Layer 3 of a small transformer language model trained on English Wikipedia (8 layers, counted from 0, width 128). Numbers have three digits each and are written without spaces.
A neuron's activation on a vector x is SiLU(gate . x) times (in . x), where the dot is the dot product.

Input weights of the MLP neurons that the questions are about. A number n stands for (n - 500) times 0.0019.
n23 gate: 488406653403452424363443452371508238603849423492307533599572390479390603467672446538235545532596383483483597408578401438325407479437577882595236717642466368429597686343602303610454397491846388327802273407292455717597673385582608518682435568462463377616390389640659479516750508463599319684529576679635417492529508433231562559325670568611316543193379517763488615512711430725479475378363
n70 gate: 596656329752386492459451295600693328682534160661517372305335447471275547559665454585546442516420652584424296310325433591475435479525619492516294674597309411382398618700562562545416263389734508521116591536314451620483599346488692415496422504487396423487603562526426398747257452670500682656625396444541274422334640479563696682764783449442597601734448491524397504404568760252724751492734
n77 gate: 421426435443365742372360546568504388607423551282759465583500663587318512697594476419472312672600593660568536211405425618449535456396379446454361658620512365597469504417531555242488421602606322788492335372550488386354303590437595300242480485593409492855551461431405107415378546453527686610468447500378456734346646536683516827380686614374476533735802390659418299484318418512455469688468
n87 gate: 586627331449577566437293575165511453546493535380340564601365465511368519551418355482364429465511533391511420547582625781429595432373472541259305559576577521504496549278585429613597382511267511672441626751691553472467636795482453358579310566474446808560620422478548368552564645450569391578629507318404478383333588522496579584475550625447518352414612640454589578572230192629267507567698
n89 gate: 408697670685629313608605488533591626416462707624350489304357717423368496444555694346559529703414653362552492451596710262261550315317515404397367317560643450616630392577726522634322600564391493496348362627593456526519357470717220429400475635560592712458471489553465240601606529603461474544555564588420367286606519627360666654567596477555534434444465356471496485337267332542363365504674
n108 gate: 548587234320442585519601579456685396401618602662540610379249559520618132520468484654508563523460221754737573411424743247524609540569621462534496558649313546346477481229354425182560584479417416500523479693403681366329349582425544521400563635455364508620358528414537565422559596484233443705652462814370384504476447536568328317524400160697512627568388651414480706676268528320673575575472
n117 gate: 522234481439381335659540473630562470313492533695540569508618290467240576392376515500478307528295672548217583646728522504493619493478311489631614414370312575699561478533445445431440821561573548704401308619525416526470728625441611270400620571557607648412420566489688526572628571621574710500899436493357615507390477396522618304567644682529537334485542591561456463770398376606534533551422
n118 gate: 678548721425603372662730542496316398387591512566544641593500424723330412636379311351646175277697677549402483512423451556208532773307249496371375453434322472496619353589728585308578553400640468508266559430488616597260492663650602217362372414612264571500436589517677512373605680617414438516423602399440361492411571578496610450561468425508443378659834629516496237411504355654143355328545
n130 gate: 702543446450389402539526436544461363710625535848539626564640728465594423384073411572557656521802500607473648620412724579439307288624483657622721662518558466545573504443535661509500597667574544590622573401466595382464194703662667533130535458590693572340569430617194671693369326496336352339672631315500549561469446247469592625248838514739500764345395266543569570782540457689495778392297
n135 gate: 629264417432374773446414462493631389434448319395376380366496659386338397437376411500577249479493422470619429369555625588442514374403373624277375607656324464676377849780460595522381386424558485357489504504486272544564328223489544413474511653372504489496689500704466636421318486401571586551478553571599389591463383634338618523418390576431578755334446296594493299386432274383561737529470
n158 gate: 358553520366549716425583613380595550719516595273691607480478421408701272699718356453573515489761664804597527422754488462587285364422621507626583466376614721469360428492508194659372435595470612295507572708410583538429412583508485616597705630583450370311504416464556429429565496350596547504539318441515554363630725356570419233512500607611332706473355698312744469577586572567189424626465
n159 gate: 362698504460657568535384475500593643625588500644648219332351612563480476448617444600378558629329792635560837352531787445202631314393473599436350577456524531624631342547430395892310516431411472230731402530489527512440488419527662572425651432540685363574395484686516383711496504527492464364528580390340627221441456631721705544563606451551138500464373544631422386457331597419321597492595
n161 gate: 591730418410519438489478676600586665675814583581424504353581451386625627581602577500401647474381303446515516457588584731737683193558511382632476340346411415686257563473590485594315458429391576418548611644578466776469340661359519434282601327679637414389632564625655399270519541629255302428500427460417627335481543650676435632661443371356674482442591543478485401599613375551883534459416
n165 gate: 532778376257520353531339605520460678648410615467608496416777437544595879577500512418508421496317492659398381431741456576769390609524591481546318422707418445925583571480599452488382588417595613685423508656582488524360416496392560465411615663241456644689774320471571389512624722259434537560456756477624714575656545719645476307569311372612630557217513653492305624496644532562512568269480
n177 gate: 669534310318556406304519270535622628707677382586431362653175595693563356484439574705349527407539786746558646880612569642644425484754303593567683466636461335394492602261466416489578334516553434532626508512507489737579488707473384417527701552370477555448702538401372488605198522369600410626554370481466306553592362449392562630535403401500699562512504571655698419450524408330324557580601
n181 gate: 453461460504431472190611692543373587590392750783512516578686373672768451520648532504484195844468742718283580425344516605473508579389689357278452508583468576393370531187562484527382500581674512472560573462257562477628617448051516412508670576420351632504651422388699616477574530668586356717473492601543386515453352575563728548504563536430500548512402516565612301661424512649520508604303
n188 gate: 619582777370566286318275542476465452468609699621484378890458730440545117440480540366492473312544536263476419448409429559535597432520336331519365334259318377484391356393476319610600464414441679626538323440288680559508286590666361479440281296597448304575480350614413167620512485548390460649643397550547340418468703524329544532532500467626468422724637512364649468655771559369603653323552
n203 gate: 578521606657646493605633608374549349397373602300518581370445318511562167533688569380682489383421605464687380384728532379553517518385535689575518424594540594573329615347324631711637329379623393431802648492507560203551539353525607473693451545413475577719338298493433464382451493557603424556336376637634435563415646543296436482576639478528442631407381441633348362471489330452485468648407
n206 gate: 738584315752541586703432544399428326351614477692561557432604496669472675523588442445419344415395383442613394523523642710451624550780595604448536388395473511226406477492603214386353435536621339571589220595709455363296511639519550322407277455418512275560443340113316508410603768316563559584442622515454485326297555512454442461547766484435694410496416464534572201392551675508488561546635
n216 gate: 415376421570300406823551525739544394416635524484472696500520583303591663320244716525561392535443651610484627508516492584730536431471389675740309339419496508459271622468651424492626548575265637702570542448598472216409166400432464582674679609352783723500301528632353545641572722488392229452302411372368309301291595545500229393411508629568431402281500517524564588500393280425375484464585
n220 gate: 336342589348484542620379470496338769484580346579582480264631569607576474333524550840397634595645329500587395521451430949638782583479674333555424492579768520370605697549524533512599245386557907252524432544356763586223344191668488337533399476340628348483528361386466563652504341274658567382521472441529405622443273338484603437604603483463450427380500508512504418488445410660726516224574
n233 gate: 574595397411768491653496350342414364240465496602539586418749680330549658632617456669461552761298597535381811633609504232603398294249337517705531602548473640527556329269629634165434583195479783179554559641318637474758344724539587318334564285647561397618616543701459589559500622487487371677321584529362487637617478548264461429430574616448381631596414406692711153548504668639608543517211
n23 in: 525286570287707677558318380491496726597509634504223555642652463953491733547420346599424333467650461659590539319390508639538699509671558467414579599697275735552500276585533315212705360408383508613423654450586450496500289762411411423462746471509449574354919508522447600471349516665378448362653418569374393525247422594721475422722530692517697683517350596587609399661569403478390844521615
n70 in: 250416620454426509531544430387646482366318465464309797421335430652367565341593604294733642604446427246419432686424240700619338482396081409457348256527541478441491430263624602178509397352602334674689574418591354282619661403813312437527698730683612546337319634312607454308664634942775436389267616427607563491331555658352558317464392412331500256486542325504438598419532380445565562562248
n77 in: 663269388521508509578561614668747614483479545347442521491403562521415543420463783295609455786340377754458683415312475782409570332682451431448539345314496719568332541500479508459251475319735605496295452428386335459551554539421400433441669468201471457613616359444770205321359593579584781566236327584438731850587295487542647632656374612533821543475400710663496442299619537573625334558517
n87 in: 545715546361515462434438418240607432567473441363433441598562459639450446454541473489414363536447450610405477329534680526563482526424411348395654727659527394328452397500422515600511496496652500523457453565678482414596354570373658484553526398443256662711467388708395496456597656339601492415440529280333772574489558822421692645523218504746325296413297538207782437650443571454566389255791
n89 in: 357565526462529571489522558330493223343407829593518453557486406537774595537489838470533627419726422752556586615581375467648461445455377564542557425489694390463741417305337649594715683560493265718475435555486493675627420621478548532614608390526386624641330489293656402632638415548700496681375680468525555413453564415515467451470581466424455493566661214622489215496601496470713427576415
n108 in: 540508616669555508661559331342313427452475528598452380332508547303504475696300459418338520543537402818386290471504218628464401200476306508608595551431262383828168484641588444456321395342727399430392492339461436748409524396452520526747456656768419500714508700397374533901384477472423508337411341334560536349516541622447649508342488525456765655650559500598540676528648480587446664631362
n117 in: 543189221735564623530481455609485754330611454468562508326451714609857488665677583532757492545449441421535401480446597550653477504677714736313372443457575447287393557652488542247567415648626383349537326395523615207325353448415403554788577523579574456504492624420451556447373338585537298335469478746539434584345413586356430433535243548527736336414399508595585407617500462452717619488715
n118 in: 626379492423585432469469463293414623516113695427445308372600667484484328360500344435571434653268424676712326335350508303629639460676601515610419407768589419677535523365477547422328741671582821464580521739592558469472614614338452594389605485836318455405387567537632686500429408745428597324504626397492655633358342428615329544420468533763472311440706374415555654611597347541324441445675
n130 in: 340584555308374554635652430549491281327505382265412482616509587660468256572747577545487390590698446482401754319584656619574657701198338414568628444491459362532382426384812566662222424518403633509487560361409180359609292624522643605781373750550580628361452155546532741413350384318347568456331688256659531399358618397446585759612478331275523705375421454587500624607795403541440108179361
n135 in: 363687562393445283374772513374564508376475774520556592571621496263278533308452467397706611632561790667537648541621468488544441366553516582500272480354434645234753504242556504476699198488703415624632479452629480516660564624331306552359401126549609360513580368372663104374496500564477336623476558485540362480384632321407468562614419786596691613662693475661345408496541512413487424580492
n158 in: 684326621194538500458558586520593678371632396516691628467314431351616496341531575492476419534492572659599500293367688551558416133691461356685399248484712530436581727618624352515666492403426543600523700530401469360448254548602657576453612489560150291340399481601667448745387481441094228566417564681644437519508713448390496620587755411558480507607570556508516383480580535512358360581559
n159 in: 484792355904266516277435475464550314574556643532535625492466419704589643452496460323512554660472584361520396528472303547566700718811705299417407557325460492516678458563449352473730563593469386721243390352519519625319465464492717589457469355247189548311636418698590275370477648641651600566666655496703536496441665456397500765655445561679500585540594581538539586512504679561484481387425
n161 in: 692668665215500659312478547180544482464345756682265518687496324469875440446575450774536491707392723713590422273545460322324360306527315539577523430618486239459390474428288576443414527237500491527302774606652659567733500118362446553460610539198554477645553331523398560674584461629620454429675556625420316496469454455298365760838321753478554731189267610618398602585619624578440668637518
n165 in: 315516579471516828803650601605468890608217552463364636378492575399372354353420329488573309574353496488439496627645552183365551472602794543539649555419442332734729662601460736556476512591444682644578567309477413264393552571484609617484552508751609537542440400334513537771600445480257373691387613562884626448368541447573358356646351413640439451439664380484416460435368544715579472500541
n177 in: 660599475426683520601625575460461653333431673537330761713334543536426425585425447671600275504536386613601683715819584619488637468738449700623496558561480492472492523364717341276480520751532300565465259629291571409520691619472580762628716430341464488521713369631305504465156492576504349461580323301381552472456026367480416321500460471472415421331433541648437556436390417475554290461580
n181 in: 722569424624458488435385635280446645768516608417760442476447538266424468559465385468567616300401492445642460361406648422515404366377504327455854432622365576587511718566280469465705613544357395728290500593595354469432434532609258626441362462576809212402569376576459348515457542496470679554449353691787751461403532587504457420429680207268551713590537544427473601453480620376334682326520
n188 in: 673366403411584320609351245446435571373693382710353529410440160348348547533349529567194484576475458592642706400619282402618536268604378595476683484375445492370678391537769496553621496390358393264563410318600541492180574581414694531368463400508529741457569574568659639532704360698488689635562496429729670728414618600483273550546426352430266438400195475407292759537572361813376627569525
n203 in: 483462317496575457371596722590450419623509395617631694456656525279561764706605457743577424488637543547642647358504381504345629252470571570913469517337439384643533500611382479642470385758429700417627637692347642315526441172610696746551743759413606317349307386251677674384614434513581487479641660655403419684606678384500432647350326478643625544838730321637319327423383504718610542597427
n206 in: 310468562471504586504662183402313467395636699516344368517480452512521303463340332434318448340557332545614426754504492528500251264418540426399280398700409535479508393383452376584586544766404367599383374822335464580521492359411565691768544777595362554605165604670328525299408586524624648304468589527508346520448645565691508669423508517796610394378437583619388407370245772413734408636654
n216 in: 485565460571368437440685468473755593442359572661634649440418519585409488449500613598543660362656688172535697547550350623341508624523291474504675523539700455363447492566378289401418658730534396587600584791624561469760308444492608322396356590669685544580569328433452405639668377219489425508527515493496399599396689527388512803663423345282578551178403369696309611500303534579492645340333
n220 in: 647732643578779395667605537520524208686455610625816705471577488472602298532484532520640516569685460673432318565460425583477675588391433408500443577568654562451711593456331528269532568606488369476645384654751567642496488365349313620572676365147456553376472219590430374434658462544477439406440511343646688567326590492416504192412377177382411478452521680313465207337524555324496461685644
n233 in: 586424398569417372716509542364420201478748518615558625524631358473509542413509559574482340513067715646614413477324590478540826486071784604721588553400849539326637451545442272424509834755384811256647678354601389308339374653406541529373553330822437417636576702477275537513504360644310587433545422522245387656657320445649649587368694583791413398586547579553674500500325299324365424607604

Each question shows a token from some text and the vector x that enters the MLP there. A number n stands for (n - 500) times 0.0065.

"er": 383558506508523592601687388526443599299326607504480468551540574531448608472653656636496494370491390407507499505460431343510403561327444585632543528449563462548622574460666268621676420478435403642475429423600511593423639569439443693549513450379559458362494617475374585692566495433644532497474553501471346317505437443588498607476433212387547410470612575502347441682377457624472433525633
The three highest activations, in order: n89, n216, n77

" by": 463488372461549482465494442531428525503324681591414403404507641342433568392595471546576369454527457413662425601580400542539668590490449509361461512525450525360555542536566524388517397401403563562473643356305510489518619536612510771556606344384522457462512578455445658564596338394596528520490430475434508535524445447576457679557479517459626623523472633381534517606295440511488572458501
The neuron with the highest activation: n177

"a": 504578449416403539468584333412560498529198551651473502388504499454555573339712628352470585397467348353327556566455350341554533571358433608525558577205473538366434530396473415592596378568478334612402447384549460575460410560571461573584556509323581542544411533594511685544476674315564511387376380458563394507569311411465489593442453474445616446417646548538373464627558402544375562706466
The neuron with the highest activation: n216

"ak": 490430277412531571502564241611438528482292532749586539539565488407549486415603597424411584488581405557447548492444446349576579610519555393570666381459344596462759505623679560555545556405467549632722437475471395502514474627511407657537536382445523432442555535639496572478528361417361634568447523641260594629441441557467461628561595455330488549375634615582404304480470514439463523549410
The three highest activations, in order: n233, n130, n70

"k": 617340435350317543485639338552614685509452525502455493447650616465541492369591572442426649426572460510540343552335559546551589616576433397529691386542474646627647466417682344709518496463645354386619459481446457515422758625584488530507489560417294598382492460562517538675640555457508523535427694579265538582549359551528325598430445486440406383338387584433333324519526455479470650516664
The neuron with the highest activation: n23

" to": 450463383482603475538466419446423482533479581594507494419576397381454616483587391550408453372312436416617478506510569414351599626354543511392483633440507518421575441621533409480500563406531588461411662344416432575617468551563516776520679297494478426526500649481481572580598401380489504456441522578362538545623455616561412693540532468438592437454422533517535406658272419437525506471378
The neuron with the highest activation: n233

"ust": 496459515408472519358572582340342485466427594432533441555682500485405634587585608455410557391646578642546339550428596335529420425386716394283492655565507564432446547480674448469472478345495430598593499373567497382476540278375468667608466532503503454460397484544571416607514414319500454360586478598374625395633314498590382567354402552374526492441584576452455208487464497730390343542490
The most active neuron and its activation: n181, at about 1.9

"6": 566434515340400573400503481424381412504175450511535594536628720411425550338592654441470440456612490490750437575402470493528654556532518626470575419415524598420546361606526414425582498646508509660505602363577480605562511566420512660545548432510557470498488420610486570493383464361670500381464563497412571597597507470661460628518433432482550287538523652351393375511554404584389434540475
The two highest activations, in order: n77, n118

"u": 540465471476471565451481407394247447380281576699327363525502495507450524406604424379387688496481397429406535589325379407543493564428528661503658267420312597380479463607540411541480372518383415535564594372503471506448562559235479583662542385554426560382274475579521518685520664556686530422486623492377446515655474454483530707620528452450612543487518547453389654611482528588416437573507
The most active neuron and its activation: n220, at about 0.58

"g": 444298320357487469447484426470484615385332635606513672402747491622579441542639567507275557469519395383425476374438605499668423633476592440336748370514525516632403604460517430653542513362540328399520451460436301590469561599284552522661619426381562474537566538475547772637488538454589567485603676492309390597487452603499580623522424500611541376496465510375447336487630491438498639484431
The neuron with the highest activation: n117

"od": 544406422432302456398736440359451656542497540614528513563526663323593612349553472632394361297531375634606317535511575388348528584441582565457597382509407519514559454628643445724440580425488421460407624452418513521616439474445502658547431494474474411390453562557332364406602547364411588411461439590285602500429345342524350441450629512360518414488568657443326291553495559470438401691542
The three highest activations, in order: n206, n158, n70

"t": 606470219435525512422535444470555597430233589516535479506471507390389665308588401697563511514431319515403540663339481418475589678380496507401619486272468499476437373394581429635495554472468469510549510397520545545423555454478597692477502493530538454456495445583455512569424267487444514330618497462287477475542499544629511662439312573443561360527543570523449502363394504550501554451459
The neuron with the highest activation: n89

"e": 425544425517535547512639214472648518307376589385485405486475480339611551455631559450309524491633401542500568477522549491492623468422545422475560468632336435489492476278588403543597397500240505526378673436600553519554471555389463570543623374375590504470515428558359704624530550469357602356566537525316489528667283434616349603449305422391560243492625623412352569571517334454505606414519
The two highest activations, in order: n161, n177

"an": 348546460496590532455583381568396373298192554528576643550482377525512560359659703355405570476630447477598517532404441357570507595338499455543612604394393531460610534565756561569497503400435539432593440506504374576406409515402541667663471402492492435518397522496505778507498437429536501481516464636388417632420526617524461590565423535506694605466554650411525455465481323580433520515238
The two highest activations, in order: n203, n233

" of": 484409353554410488543644474418338507573388594619563412389609580560469532457549573502330514477506479531482511515541520468442492577366455535576522461236388653358475545736546493608751600527376379641584590352442457432490327496517515708485688298448544486476514444480412604575413344375690457374527520357409549569461510579639430702510445522491593457550538562424484444550380400539570693505324
The neuron with the highest activation: n216

"d": 565404374410403390444608540206398543482283534655599554562618675464430589457619509268460438258506480419494551549427530538562690539694394374569719627605627600510422396425490517613432466463624312486483592482638592488486425525526525608727575490336370333500433568420473610496447381482533573466328552499443467623550402405429359500442241450303525658455601606520344490516584590463444544576533
The three highest activations, in order: n177, n203, n233

"L": 457604324464403490404423391422504404535088609488424572533498579427517564446491530588474534326524437485462496540428522464465574685500371585404567358458444503518483438465600441526387535451405597556465508221486574534437619592466441659598509448529600373456456542492532535570530369397447617382487441636351536496559445507511619691438389350464667390410448528503467499451469471594605550541502
The three highest activations, in order: n158, n220, n135

" the": 520410456466446514536543347435629411417240493516529545481515440397444603437620519545536557444530399480558538526531477534545567557492499508419511339559455502411567465543617524606485552374452416529521509285562492472535477553512490772534694378429475437493500461540477652518690452341407422398412524570323499495400445554700492705561420512528550471571512573516499599662333640529550486588490
The two highest activations, in order: n216, n181

"s": 505559309407513495421408389417495479445397488656396456320435545404519547146792539469463581407574497391351587396345542374495629502446497633491506405516479471396455608565549497589457401425523483493560651355604484421457501568450490584429624516456618427416483431525467640568550556330552630513513703431503702451471364526521532542523361336445567304428518670500301389595461534513501602434202
The neuron with the highest activation: n165

"ew": 431445280471484596562438482529574578445441555494529646594533563476467680441580453518471379417528431555538604470363526489504410572509283517659525648524208579473488509486633617710533404385417451679509533421523502484434621319455444624444774291640394511341544466527398404567609498423275534405418586532329535658485351489562425706548413519359412480501416505433441616465506596655518486585420
The two highest activations, in order: n77, n161

" |": 529474418521574512447508363484523517470301633555540590528413515465310495387564483452413613402480441543561567517485484450446518568491589555491464518552493565373586424538555548619494405453362522606419647230605434690602541551535596716532556561379480278456415612605607546641534375331586492424377508484359533563584499621666546627547385529486496518534479634393456540637461562475657459534519
The most active neuron and its activation: n159, at about 1.4

" M": 511499299502528518397507315470552359509159577484481583485570581535468603438506562570496542399582369463543496549482409545494463537477433478437533453465497532332465567583527509575551434386382502533534552172409574566410545635377453709511609452458485434530447531596510515513507426421458597396561633569254484462575350498522588611536456454418635458412493485484479503519514432528451366548569
The three highest activations, in order: n177, n165, n181

"ant": 589514418424375618514494477385542438418451604480577661527726532393535418319578623364278509512563462543534521543493493576457503493399525521393562558445409592371604600553722640402523553432495441483722632346599377576621417454389537666495301374397486413354431475462437356748445429440447447271501426480384626656620412460596362523436571554382552407473577500368402391619552430487513421604540
The three highest activations, in order: n130, n220, n233

"ov": 521484442383529533596510396435556632486382718559474623539675672482546436485634525495465481451547530686486339413557423470470667500445461624279528396548597800457769681479572488615636542358419430512506598335534506566486419533368458668390533490404296585501443598539467434701479552474473518402491544660429533628551406363560376487545467582416683453367552587436459535484509505523471409640672
The two highest activations, in order: n165, n220

"h": 540551457391342501276561448448495397367361525662473598436602502344630462453547363463539511498607597369572336544508667384395685462542468548536597471278366559576585532630589506658693556400420599498387504333457542641533375593410432678626531363403582489450766441556415499592466453574464614447630512359374588547591335490527441556510637476571426224504611605383510467588418357545543593501492
The most active neuron and its activation: n188, at about 4.5

" m": 566469344504565588438520373446521424575203576540521596505557519477490585450578578562576531341597298444484468453478552607574537547485425562501514483564427485237535507542658536568546429403413611610460536319465642589490485639402501749499632374520436460509497576606557610506585437386317573373503538578322496505537440545582458555518363460514641299386441536499493607496434527537540371485579
The most active neuron and its activation: n87, at about 0.82

"at": 427480382488516577494467373505386461462389463701478567333557475523454658279606573432354543445598435538538567364435467412321508739382455573655517610596478438525451444644485444498491435312305431737521475385666491492576486515320429707556565357428448489428507394578420570383394550414541583480449560573494591587439479592546506616585320347443608522443610620666410411511623517374414471590473
The neuron with the highest activation: n77

"id": 508398255562352403382572298403333562520431523691635548455559564541545507496753531421439625403555372483572436523429474497366471439381487520435637543288448477602609526542633434430497516535510344594537474482416435611547730523366450625514511461440492364339454640503496427475552474461398560393575359541162470647546449480506433614406554668255556314470601456527402553554563557305522552683571
The most active neuron and its activation: n117, at about 2.7

" g": 488474414480485482349550399532398476530132601533532510524538510291463479504670526596410474500443401408444429478416598525569515469575534593316561495478577413433585493487606467556504433491449448631477476345480417545476475638531599769549615341456472443504443628530538658516657474474384581385496517564363509563562524589448493630562405370518585261415500521513518433442477602449557523455584
The most active neuron and its activation: n23, at about 0.36

"in": 570432514616349563525707387368473445394196550437578468438528486572319448504628468395458516473592495407564490459508670491465531649625424574598601487377502519497672536572626433769488555556418454602517701397500445622446412538490482601698426390536403406430448664507409643596589735439558514439643626761427551555461540503363426532381474651495636515474584561420395486599532378499505633495548
The two highest activations, in order: n118, n77

"uc": 542584541442542631561588447578324470256360605478529390445577575625477596461641559581493420351542559457436436411475520490594425639334589301553526507496371434416649469494574424593440372407254346596597585400516393485476494543340430660478588454520281377575329474585308538592537409645500600365560534632468430455530583469530636642516344488481474463277593608445407652629522428568569502376578
The most active neuron and its activation: n165, at about 0.72

" ": 618498357495496523433510376483497595466103581542502472568467507439475506468508561562469503428579406567511406542512448466555536507386471611515461424487451581230561507547621456488496491460490464548401566248480388456478466542385540711476542324353568427494485519545427641595516418302442503312437417631403539466621499429483518539516448437452559333497499727453527512510530549446600481486467
The three highest activations, in order: n177, n203, n159

"et": 474537431397416585496636568336508601550410588524438656482745499494556452435516522449400473542502366607540519625400595451459669536387378492478437414471393560451580588615716333725522432401499696361446577471614467490533616360486560665557545235350349562360502511538282318561574597239458663426542580584462542563461465464595435618494536404393482347509509452432464412458603454447570510727484
The neuron with the highest activation: n220

"ot": 468446405406376537353469488502530500272357564505410654365547371456475571488576384576412447560425357549443454547333379472471545460366381387539578395374481532615464497558533530531546494439526367544659832479568526480497614591383392612733639413502438525332394615425330459539564469338486629434312694536496639675607422494508492682357448359478558596468460614619385499549434450551466464639362
The neuron with the highest activation: n203

"ce": 414570350386631515548347461278433489542418693424577456487462560429407600520721518490287594281408444299420446515463473449534505499474481527380467625477483431302596641529587635493626444376389354643511667326561636623618658556490638562502618387469460357412517515527453483719615629343454573502361501732480480490576408515508531537541318454632546320429488529520694405596589339532455453518539
The neuron with the highest activation: n87

"il": 531456545379245450455598608306371460392369509522567543568726449515420706688535255415396548296555535665462463385364539402522496410424561475419486398574337596501423466602647572471543402295523498520550493347521559526450539418459348586604464525407579349507504507591499510678604544457488445405556489628474547437601425391585341715429469651435460352491496555442330234562599468669541384476410
The neuron with the highest activation: n23

"ol": 301481391491320665338430274382401591396232601570430548390508489535384650519512535634420557436573424375384473385376476275515430555438581393598508485468504529607405532544659611585512410404418498533553460351530488512481504555469422572598590511529512522394485497628597477486485562438533635460523481779415423466302457547605347521562593396334507323404605601278397569604575405551410486455424
The most active neuron and its activation: n233, at about 0.97

" or": 533466382544501503450556498491466446523354598600572363494546486447495664378656507619409378598447482565602512522535421395380468546366435551456458404389342439510551520555651536544574397552403427420526557356383500366658548556497584757660637330522430371464558558596494592548424620445476506417462523420425499506580436698519564743480407397538669341450492585446551520569355464399580427563509
The neuron with the highest activation: n233

" b": 538412349539404516410455462511461520547100574671545569506629434363519613475603613537513459503535463510462438542464491506578418528578474428451499450469591386292527400452581524610533486426419433636454482337443542596533429635510518766631599462457474429466389571523586540630525391350377507353464478542502387526524471604557389555487447327428582310433513461528468625505433453451499424389552
The most active neuron and its activation: n216, at about 2.5

" for": 496385437475468521628648457385384432551380578655522471441603567420482585286594625434565383413481515407589466557517569431449460600483434534403385535455457529442586485580586512480550390459398420583509541318467442462574507530434520746521661376558714484521467568511390547476642298319484465427501589475299524651541396557500519670600456383496616584423603665368455562556335467516551580410315
The three highest activations, in order: n216, n130, n135